Layer 7 of a small transformer language model trained on English Wikipedia (12 layers, counted from 0, width 96). Numbers have three digits each and are written without spaces.
In attention head 2, each number of a token's query or key is one row of weights dot the token's vector x plus its bias. A token spreads its attention over itself and the tokens before it by the softmax of 0.177 times query dot key.
The model reads these tokens: "ing" " and" " P" "ap" "er" " M" "aking" " Ind" "ust" "ries" " (" "for" "mer" "ly" " P" "A" "T" "RA" "," " the" " Pr" "int" "ing" " Ind" "ust" "ry" " Res" "earch" " Associ" "ation" ")" " in"

Query weights of the head. A number n stands for (n - 500) times 0.00057.
q0 (bias -0.078): 651621530437419570357596495530455662449356777355623352450615410419522461386496584499618566582377488686511421474464414461532505751576487568400299411386505659344464587540672669689670446412443465391573333591332605376394475516117545401282587447496482673310551637361555390454648495609640630525
q1 (bias 0.126): 455536321430625431536458508489232564606509488241374447446586712679316567574400629507535478608567552664431414602631477370544524548585445410584487348424363628667634347677563558424442464393489513351476650549363276266662533696410412472625648589463596629470497363803363629358299514420485402473
q2 (bias -0.081): 396632641430524460587449484308296527526302695462364522517577507607360618395578371451538499396534508490436631446706361470359508469427457598235548311447386668516318518717944416646564560519440373462342344539471478473358354434574397676499285574509570820638175694762558486556550421489431735691
q3 (bias -0.182): 658485320420536269616458560409637461598452368550376655736540058626432540634554564356370465620343616379494509224325538556461426702299555599387357548619674581562325233372525438676549433575630688447637493498315627619430620565548413561606445632801607263642420448629270470682492451404511539511
q4 (bias -0.058): 190456683384461630405396490634361458817551540481394749490379490502552480630466523442482378695431524376650424498470522576467467413406590338363341717605422522592227418326406577632609459562452476441481545674367631475545612334576511593593590520551413408524531554414430588552711319554611448602
q5 (bias 0.012): 492439593581449508516549660448356667415560508539397567728692365324285692446560594395318373608237342601560487571356322433571513509622308400490530455502445360325640493611670592396709678327411501484372490573529663617487412589387577308504678402462625683517548649644538512296426488623564384345
q6 (bias -0.191): 492554541430642484512489457637555298442650627821592611619164444342702296557515715488476471494258489543499447325231610490349401584457596706652624365502302510395429527617512424616411502390540688378367338403334536465461675337507585542776429551596528400829397618345375622361639530353719506571
q7 (bias 0.009): 585493291615393430487360520561578557436612718563476506488498521604556437306364639438370595549327584439487355565569322400713335510410403520505375457585841534379737525524406539659477648512603311481439435554368658584351516498509457437684551489424187417804378387548631584667527217528678647414
q8 (bias 0.003): 247523330600498611510548463603682373555413631617635403530372444421685623411412470554738414470593461431737613567176474509491399492321565576529446615434477386255476412502571707657369597411577438615654425391684566429508474591520358696526450530508403332410570590428439681423521506549355626399
q9 (bias -0.083): 633310703478587167424469670483370646549392657438462564547422644511414580620486566523298340542437381482587481314337438587531413457464503591452498366600479462429515283632503493631379427476667653388564473703692603747540610453427486554653525531537294645606421370546415385640535453368387416612
q10 (bias -0.060): 663424468602411611645522424562613449384465639590507397590613502446691518712606490400300371628506474444602276609407527461477278531459421390534431708293352504476570644571497373681552377591406477584536465419351509438811488457519542023566566537603641606622561479546454281302658424453415552484
q11 (bias -0.103): 364338488333409511373447454286529592374369514572374685658310631409598361518615510596484558425486470381359462521644699744454307568502336545282485482446485624558528565383579529362606360577444485642519458497585570381630709656487473782533524559433378645486487454519606560625368574430329642566
q12 (bias -0.045): 348358496608605447616582630624561610617604507404448317469484233641465291561539592481580282546586506340606546331511593386610205613429508384447489683448519649541624503560408514673460603688565421524425529436460473685458504351273304422463570533500352264702385682372675816549514581476350457459
q13 (bias 0.072): 754615227590505541478359328541448435506715473426573445655468398523454447636466540604342346716464558633600573516622698386372315686476461371453652609575342605503446783707537352497442369352481390711707382444345202444443459626726654346363486676734301350476521639482457468137603651707526381296
q14 (bias -0.114): 448592345700422603519663437582835625519414471475362540346575475521349532617440497425401428470384586465487556306488439549533362699348603693511546381830436592385430629475308574561582526643496513414547315439509781261448655263749328604548443402256468585415480640337542666435578490252559473629
q15 (bias 0.004): 342635384596396450541489563660603548462497700405686374590278634471597507609332452445656519362696395351471622418446537655477548456379636478647374609474503390620649181399518395704573379486625426368526521343458744354449457398444468375511637540627402336453467561362507622539538496589519491596
q16 (bias 0.084): 721350422543473441527281499453600404611482441508643466505490449457492614270320507564745361527523463704531494485561585843733493499450427508461525534631405460297445484471457583545450603426337493576456296355528487577595461662514396548390411580656491319495412542461416686570477519507689291569
q17 (bias -0.066): 476352242458412328645527349614559407306515680577312654602505468381546454735501610246553513575340563464567457390385619622539441479540620569741641624513613651473455664472285626627694344414707713555428539613455668667294653220661510425354331380379531374339390598269524618337585532603517434432
q18 (bias 0.144): 382523530512572454454272589259384344411555280532553549370587547506524471379392721766471442286684447472481568656768376598512585483682510504676576546239490530302597270424526430415423519484363390528637466405645450508415660667421579423291500547677651565399577613854553573389555433577585318393
q19 (bias 0.012): 672561538584478335705403625516494455603677620328545464521304299552410498452437340414505364526550570199518387464652469480294262437482593421368308839456360431421496613551376632627547458322354629679651408458446451560340557773534455473477643604454574870576385706448328590470576620617600342486
q20 (bias -0.067): 422570459439525526762626417465378491477408656551517299446565472491366293633639709275543650500499402442656433505527436344360515451509487532321658514522635490387382492561359602476596434578561653489489327543433648386564656282547622553523534343535563558543469380524552583563357481572475610367
q21 (bias 0.078): 428609723576269526666521332539583599537387446492369607459586474570608702297499634526355550598294468358346506431481483524489751632394380615660508673296307619572414768430547309506605645679515474604298480514363629339386401588538651509291342590646608433287527430543479723640401554384448401334
q22 (bias -0.157): 641329473424304569378608364966659622589505661579814403555527142415671560541454782358466409577230533513493394213374537527387333426578699469559554473665526366517296597555315576560646334541735520494717511492511923669254296235495288440608352511264548551579489499236524842396495708264583467492
q23 (bias -0.043): 577624770539486521649421365487636523482485483445357585598227346540409452444731719538514511474608481351601586502539463583458563465565537664526329281464531528553415504540272470590670331513483361651272404579542611425322589588443266627621433535488718440667554388447461608280493457417288377712
q24 (bias -0.063): 551497661500573369563485468618410375582368780386329536569650385591809416660435775518285644576434466520537458415510592475359330696431510681538523481586472638526525439548525551265414446372587439398575476530469527505422309363459388465514513550294505383513375413418572497829652819425446364438
q25 (bias 0.114): 639431771445724334348454491398257265524452367500476498458631544493354737400836241467376499540660513488666473721584491421343704391620507499660606367379629493665402395504580468521452496515416474525371569390602522532498584510540656686538527390347428307441478394317799592663481443416502454459
q26 (bias 0.064): 560414343517450311551670720307404379406608545413513441401369528662483727167473392282437385278610396600401449521556654313280433428548614350322513599672676542474699468436521552413483642606586385309562560581482496492564506635315564420549564593690699832364558478794735413302443463562487474501
q27 (bias 0.023): 505730478375634654426538656486356579409450516406384636483660535380623596510468462462510338438613535305610357458645486217610573668621322511448682414374381504596286623544487467495559538569562521634550466587551515391428499397419580579590504348508462402526182365453584574699583339613391558550
q28 (bias -0.093): 267158634698614340435707460423507418323336379733403493544549489426552670474656400418437591412443344594546327272430547619489502340563774366300493283549572501427494518514469308568767573655616516562468614552521670304362534525517618435425450701464587565417617442524455456604564530585512672498
q29 (bias 0.097): 324362697573462522255512519380629796525558534423516513483494434639573536498297475359639325294451379485502448646625560369284506565588492524495458443631583599656359263589263422576522834195569651314357458402505527554463428691479567627314520559578582700430606558516411509474449448333612472722
q30 (bias -0.076): 447562378383459609462581512573548806382563306701309360551363443876488494472463454471533379558410539606702478391611397493518432506518371543357598586516244421512438525646558616429445326633513364633493521444437499542477527489458340443644732623469545475454437372348867502570615342345585486584
q31 (bias 0.094): 419597715673669676533704496371342520678600503518323521298610606414804512573434315699589651475587507572129452395644497422413539695419447571547473367536456489476395435432633568474591352580467545795515518353661411243281412585482541586321502479366415269368638483658600515345271581353617377454

Key weights of the head. A number n stands for (n - 500) times 0.00054.
k0 (bias -0.024): 524403584566271798593614441460387650452455789404511537606530323505471784581452495440570572367343386683320562623543342442448544561483589440327462617446435549435513477561665595545718312608340384555332472433541821397414549358300586353419390435493396479283731743390780525317606433612494497507
k1 (bias 0.017): 580446469452532341734569361506221458421660570647472401539701821571488635479396481571483438337549481565483524709637519314417491410610429398443424386431261444604550548557415472406578498542590634390534629327388545466803538556538338423511653372577550624523475426537385261292353512493654553593
k2 (bias -0.012): 527459800462580603433532217583461640619307456679298642559611591542347646604429553375575435454717422485515725771485437424371494529454661419246686413630422514519171783771470270638822426396474289465382423495526342307178527315317323673647469622434651538645434297527628572447537466479316466562
k3 (bias -0.049): 605572567463492288558375415382618553466549420364395781491658420639155424484518471472405550631745341251325484426583757564549376541508400630663206636334534414701380456383800363635658623552473536732601500562393349490482337736198524471543487506409525570576408347712301623379516580533567463535
k4 (bias -0.041): 424552474356466546357472582756372569792414450764409550469479497502341543490531496319538468551585378598546321575468399481526633533437440591443485672385528505733564272338201559669595523254488647269570347630339549524668494717448472544402595580419596483327744353509393595566577274542460618540
k5 (bias 0.064): 396655469580507489594358690520387669319672686602175638646465157477476489457557677477474361456203537589508389523648609533571585397604386218496384566494423470381453736666659690622627395387463389394231566496336667423605505540527348426407417568497439638664677547572548419589360578653560332275
k6 (bias -0.052): 383631523472440400486479330643584562482865478561604833410316585511420585609732530784559627799434564582628446669451541467471634630497311722712534446495318350399425553581542394541384381490462499599531261415483467370472443440450566487460359461502632316385356283291293557475729431301605435476
k7 (bias 0.033): 510423477578539529523371421540566754359622574535544445288420522787408523378330480295455503588412590383600539587486311584704508408438174376761408372599524591605731412655487704479587651625416319589365435767674607386453550489626600440469379366479368630634349488664480567419724200462316437400
k8 (bias 0.008): 196542469441333376536427566519675487935734441260562611623435310496496508605500524326656464622528707443514613565497442596546174620413536667561599545487502487444366358558328602461438527632495482574385399470685468623492446591527320443578534473618288156435632473582577633566402531305542541346
k9 (bias 0.017): 575196746562508283371388469454373806526593551456486679475437510583492292535402600376452504432371361632555284583704649506508766390453492569456545456449581599699444379621506381567280593566525441426328386386371513445630537661319458471565637511433421674715452416560619315560680535427606316543
k10 (bias -0.023): 469594303235454462562426359643601561481552598444477402659559520544684495788469615430255539576284525481601385521627539728424619474449523418320393622279496603562479672663613449406556481460273638484587782635405571588518404491660639212394562687727482363488399410538317202344571379533375523418
k11 (bias -0.009): 644364592484811423515499466273426435706404707283530576568473672382500450547559579448243481488588421660528411504490470614539553645534322493465591584551541276518476378384335357500757509601545755567285376559517455515324639406488394749444513387646510625578424427429560585629580459455135366492
k12 (bias -0.056): 654498187576506300565708446708397719582500512563442485417375332726420509570576359491407292485709685486689532619570439606604345341413503555571405572655608615733445327605548537418437718304645530508526622474338481793322416412122343436463537433547522262535402698535572599388416421313351520561
k13 (bias 0.024): 827719123496442478433340358500432478505578552481282557730444662505438495674676644543443485809686643784567539406417511569295287537508485481454459500440413647441521723363506241338560476404489310701784483261460369569577325561752665213409591533467403493337423533569690381218607451498689479327
k14 (bias -0.037): 409643344586443619484472636390403379532708520398488526355488411459326476673215253433429466573656438276496576715794410512624639791546491645506539404524616655298518494465441543487617523482738584584678396478508351233273524460529500634483489490509582569375571741498538356555622419402520313436
k15 (bias -0.036): 346392429710311299384503607628654592677502449381800481677423719599504650391213361388648507541480302417514414527541488465611515383487583636611436380669392537546517326516358378602460512570501502571582592571420719530385357561460564347527462561664566303416656512512512637446416490469332563393
k16 (bias 0.046): 676539450340411437590429528420491432687524379558600576387497572357580557293533525580686381548586467507545698339639454841596437289480402603415404646496458397422287517351544644401405351624456451488546134346618613518462502585511557588541348448595490455434389635702614488488553556418793493322
k17 (bias -0.021): 323445224622361351431519592376481372189498467458360578312659601546453447619461485413522316751709651432483416407537784400627599583315447617679489551367507633410555769433361599645576400525417526579459530590576565598457591535580508207271584591636524563295569596302603588786491446429457479392
k18 (bias 0.056): 401416500383556408562466480497446425434474430563677383615481474442403504493600859739409379182577441489625388510540666710416284355728518557580762457391455452404444469554557409574413357478370423365751360476668726638461504553557387502269392359424443528667592678575341700246554530538535627559
k19 (bias -0.026): 882433306601404136318432437541691525687552442567436438525493271515427587595636431258603232566572491448667435692593467715166378502442601480266649562755487512425461653466651625498638545313267639406525549641269573432444463642402564446464633356534281617500401640359432695239708517535783399516
k20 (bias 0.022): 457385409400516521562555385379555550186418631675564505538562359669531496755263425518509580518560549606482457471504405268506494551391487446454582391295648559486358485525458611684620636547511576835298461556396531503473345385620490444599524428553626630452592450412329803624355528483486322473
k21 (bias 0.078): 448537626512567645540573615530412371445416339536532447624497480448537557479660567618430494404674433365484573566417528535415641568409497317547563854349291484558442674453472664337556668407515479549410586569650258206429478607371612377245250754703792384377488514741513563262377701470390473331
k22 (bias -0.053): 635634380582278458575433620378577585509632325311828553343459091341576482241228592536484435972417763412519585409376453202448657769491563573715470525522521578478347616486405709317585522285710615480642491626554838602464420558422618399501462817555321478393528510201644431581298417138716366448
k23 (bias -0.046): 407571681399777482622421680553631417582509583546403377347360456411436539423642522704729472435605462316424546413641442547242680518668547663603563403420496701361437498676341454632725636510433450495372589342323433624299611680382501580487553644540572500451126409332521728321363426424337349527
k24 (bias -0.000): 487259581391256491497526325509448514412365360495490634480536529606354509381412462824210607699373599674512469569727553382576521693356532670606616426800245454619531566644534602344387706433480623454505516527456542620487358581449483465408620473358350591363483432606714466473463751343321271581
k25 (bias 0.092): 415600825433750489326508662350471606244490330636370515485655606472656647441653332594477434415484433388539438292521570276470627469280686388390602352400536619457549261339676579635337468330466441364567474498565476781751502532647520714700511545325513401567332480619767548518560668160311517406
k26 (bias 0.035): 598475310525735250695694366456502608448575747570580414552283325708542511308327480295447496258436481428416371523364650456386229488547824337371430501692636753573536649646738342620516423658435494364387417654561479373566606569429405662482606439490647571297460448510402537536605490619515410418
k27 (bias 0.027): 458686598326451734277754777403283500423428405416280645655543578671688581570419446506415334367584594438719427575457299315608424473481407558441716504386542437461481710470410466468463552501414492552746549552400515510469547454391576314629483468371563478508517196530570535562625513424346458575
k28 (bias -0.049): 222415697506586564787471516510390640455486640528375364520428343405513443620450470244451627520460471472494188218384756580408649587452687448676319359523713520664533703573614615406582290506658721479506317576419382233319569423497464580526377700417582568512499441402619681730417633509376674357
k29 (bias 0.018): 731464784544137489490347638561506634567657740474529420400367435580446495538472504470606363300457503512563395623398653425428483655598584471581313614821668356456317405462490507720279348270536502236590614441577418490399508587449569635449367437625736699226515554505396450429406495329570454626
k30 (bias -0.050): 631536317526602393491512673555314692572471581465366094666635558361381458378350538424391353621460578586608701502657280311460486569623474422423492537393576236439679475598708592459441630503606426494597416505446408509335433446257465608585764561661725487453362341495517507582754444481392622454
k31 (bias 0.047): 564583568662695671567624383583196439600313394549422408590518567242491653569540311602414606507477621283331567397512348511416359694630398629467655353706552389456479469660356506557298211369393787706607531349588545385401695701447500493247402594440468382451637592712448511359392713277550556620

The vector x that enters this layer's attention at each token. A number n stands for (n - 500) times 0.0095.
0 "ing": 621576418537407347601685673306371571398478388261156440266513308531454377423560494363459692641506568568402279368654311371569523469458441816625333520498197683558334509605175604575479487633738723422801407544721701497595366615586541366519624303655634606183553627656503417399731353535506550545
1 " and": 452515320662293473564559556258513596443564199277297772204501413554475612317448337445370630691599550539363289449810532311667724620344462697629314526530229527506286463499404520501460456729544518555659544554613504392518408658528564324475645507791785601222582587804609469458568239408492377585
2 " P": 296579210414467398553488479476419692474635529225305758373614422405317366684277518567484621904893571426503469651526441418683719628465571587658407462466391384473529285440235621441609493598497408725613823674359186440149346658438606537479550582591363469399629373544526472512677327577384561541
3 "ap": 431354239367554389497504511422414668628758700537441617221648392374212376476418361722479491976712602648403527547520898493469708575360532408760292672503457388378633437476435583552373642293421665659495415732358567451327493670445453595515505519532254519254535253698638587352456324473381483560
4 "er": 370450262553597422697405382464384778600731585644519701370687646404332696246250325294485543784794690670605596676575613465658524538361476573545424642471573484445551472597478415530608548328576670736410714400558364408379346586163429527562662576592383405268286438547373588497222275297543302337
5 " M": 180495220537570212577522368458488711252833396362339683181681496431203400651075260559532604778669691528495540533710599579546775504415516606724537612457703519488625298442360621507569424577577495728501524550435327383396384601331612503513645571596314415379626443506451526549404576480425552465
6 "aking": 324511222509500447488517471367319691500636379400367635158805416577404284160353416624424725705778657647601510435480789456619541316481411422700404560362607524640562556481543587450467793571682536595508670488632508454640511807223511395537461522564420298169457498566561603463220483347529369435
7 " Ind": 288541361496387364416599486386378710429524372350362759383753406743140333641304422325463468657726726533219450629439639554621793230381613720600477555354579433453462459389420766197534611500378638676592439385485390561526391740463557692372578710714505496470475289474689428569307528605619548373
8 "ust": 504368416406491591417725498514399519495627534390540546388550530446314584362348361550559613675594648761389412677401503353440635567375364663616366648427642625654465578532433602464454884558327462525359227760682228484547518648173503732402651551681471331486525470388680545662319151510663030291
9 "ries": 480499347729296390425610517383517549504375269351482565269707719659528621209299389330678613701559630609504479684609483469559642510457217741724171724520796363455366468545595681437481824439617501440494325355710195482587287575467737323422606533475392511374591367520560374720524408575471388301
10 " (": 336469544508395408506457503352433455519639176390415752142633301498486352329286413470397513626733550385471421674852488544784588649490420660673436781363760395497383565512298586236506721544576644344596501675470359347349621487518660359352454466520743640403382270557478558874603385688551439502
11 "for": 557427547306389578359435523534446518538521332295697709323590417712357361311374447728632174686592459373348669569439365907653530463397549702368343634470535478640342441682256671257506565458575662603449483573506513223468386563414818377704602431633729627212438407535658560556623381642366258622
12 "mer": 251449721459589481458236450587438611540342433280688616299450642254262632463387574403651196649657524584380632785433295456590497413515523596629539886381641683687314516419487793467735612439523549534529409655573323317450260562382527473659652599767515500303375592650528518547372232260473341448
13 "ly": 478474738709525491389416362507517726698289106221556634378489675503332588283391507301547308592528675602515502728621388753693762520524402567663222666479650467510275302622378817596388747396491324500375399552760340342496517634241545289479570546669508464311665456549527532520422341457514449495
14 " P": 218649316455528401563429425527495711496627460166335653423552428432311376600204536452664571733898618324526569797528290509705726456503596582608473491495482322479493283407216657469559572545559356648515797603413141428203367641487626619567479639534316565397576383501508653564673325499387540557
15 "A": 362367351481546533348495572590442507569761460384498703420753536500045163461334385537472295889866506516399455563641556514660874429370567588558403556610613485355437482362450517378441691416565699811396487447470619509381460506293416793481627582667338421479578679569308426446327343602424428407
16 "T": 284291276696413489411478606537442588468715501294292705488648640578123368302391297510716453826925377333480455703452561476624718552333670638713456650395626311440382498507525551501358863418510596622181313546439462589464404553407536697400554604621349417437601475500438601563392433567598379465
17 "RA": 343476266574526420500471542325564431592541486322420637475697654553213493144414345255771502714800253469594500723441560262719805407521533773632366516454746524440378571413478575345471753428517615640352292410486370546504611517316635599290634513644406463434596655520366694742440406495609269301
18 ",": 473536266675528542443481626217695465539547378508396867287471514477578465178266265425481564659684358279342589799679365522776776403439451626765380508477754332544360495276502618428490749458604402610375267600572265383535586631538525416376472437637580487293528611567496578781576262512606368553
19 " the": 408613392402518622328521624375466526546538195250455596166456338494224410343324327453394335679601514279567345599605433602592587403624338683659571549541488362558327585373450695349491433569743573476665382679780569456582487792537662456499628620870492393303679482837527494457680315554406287517
20 " Pr": 283827338401473414324471577372463683564625329431548590254597627475132404624383464477443471895528601381534583511521531405641521590582697384456513685474502549809460301482346716306685700486653424654439747647680172435331342444356525493601686661653565244446675365371530432463562273620304359448
21 "int": 494413399503517396346391438425464705422606371368608416271535682576263229460397417412367549714504788620409523873420490361734675659365526266795342787454578556648392357390233666603486747418554551540431832387527501579345430598411524480544555712601249394368664538751535513558276380443290572546
22 "ing": 517258292647370438433402481527571687570566568557471597279582465443296463361370346344435535645719784503471561690563478554534781270352185447627292780394805539595382277737356689520527562497583560595487721389583477519507358922258413615678504591511366416292480539754550504538320394369444366373
23 " Ind": 238508404541437360415546524430441699474568382424381682397674446674130390694307391263499401574758720426201482695481579569603795222353508707660450693317683457383414413450328802264553580430323600656431479359538329610470404787443527689430601726711465492513514360508649427554373492567656588410
24 "ust": 445371479437497587409657543512488504527622478421542510405512550396270569364344333504627564621597649686410475731407474380449677517368344686643354730450717591649431529496362678536429889529385453538290267697732242499563509668190450752436635474668452340483568460367650591631369132481680032329
25 "ry": 334584582640312329548571441532579438591421246292587501341624635542392570162325326261781353626527656604608528747583416461670788483463147623685390665509829406516342334656412697468531802385569334364368514513704150494575417572376456621508592471574458416396653429566585646724364356576467338395
26 " Res": 275603384600467428450509586576412537543358427365379401374836491431372297512230343428604535885648778450522683770664475356479736449512366571706235658584693528482417321414382758118512758414669494429363599468572094555646498628615493623536458515526377650365489405346481597650597468526336392419
27 "earch": 448336496583465564540432607298622469596477253265392367302696595560314479156370375398734531787590744584578446752508388300651815442482301599615353679590668473476514408532433644499575728381546597359297540427607318491534420783476368712448567439572174452339664243653446713721501407500600311463
28 " Associ": 391474346537447593354493516448589642500686227378250382319656654557314637289251307304572628618503502542267705645715572417702681304356406868540363669492557398287594411490417763193655626544738553554401449384555306554598434662350545792287670377563427503457549396498481648788633331544594378444
29 "ation": 515457370597531575292725666337765574443498243227573549299716546388453427047301200322621598656569532408482608821589356384633721360390312748723374661377740473521396456529427615395566816500583494420396531487662295645521463740373484593524485446553344465428648460509490626691358466523454399393
30 ")": 667535360827484549506647633396645515353508340328394606359857658364538449299146194486524653679514375398388585660749342420626741595382310795825415549548608467511357680533534573176558660529665438403441527478614180413553379559366510379396517415609538367262672391505532417616616477542480465394
31 " in": 509747445527356472216540690412487332598455298371555587377585423368463569474441267497441651787749525244395435723679470414689741437244501787630295415488314463490572678325509703201445558529690490424455568675677210499612384657617613241439462498549726491293407438784593342559712528387522398424

Token 22 "ing".
To which token does it give the most attention? 22 "ing"

Token 27 "earch".
Which two tokens does it look at most, in order? 25 "ry", 13 "ly"

Token 4 "er".
To which token does it give the most attention? 0 "ing"

Token 7 " Ind".
Which two tokens does it look at most, in order? 0 "ing", 6 "aking"

Token 25 "ry".
To which token does it give the most attention? 25 "ry"

Token 30 ")".
To which token does it give the most attention? 0 "ing"

Token 18 ",".
Which token does it look at most, and with what share of its attention? 13 "ly", with about 30%

Token 12 "mer".
Which token does it look at most, and with what share of its attention? 12 "mer", with about 30%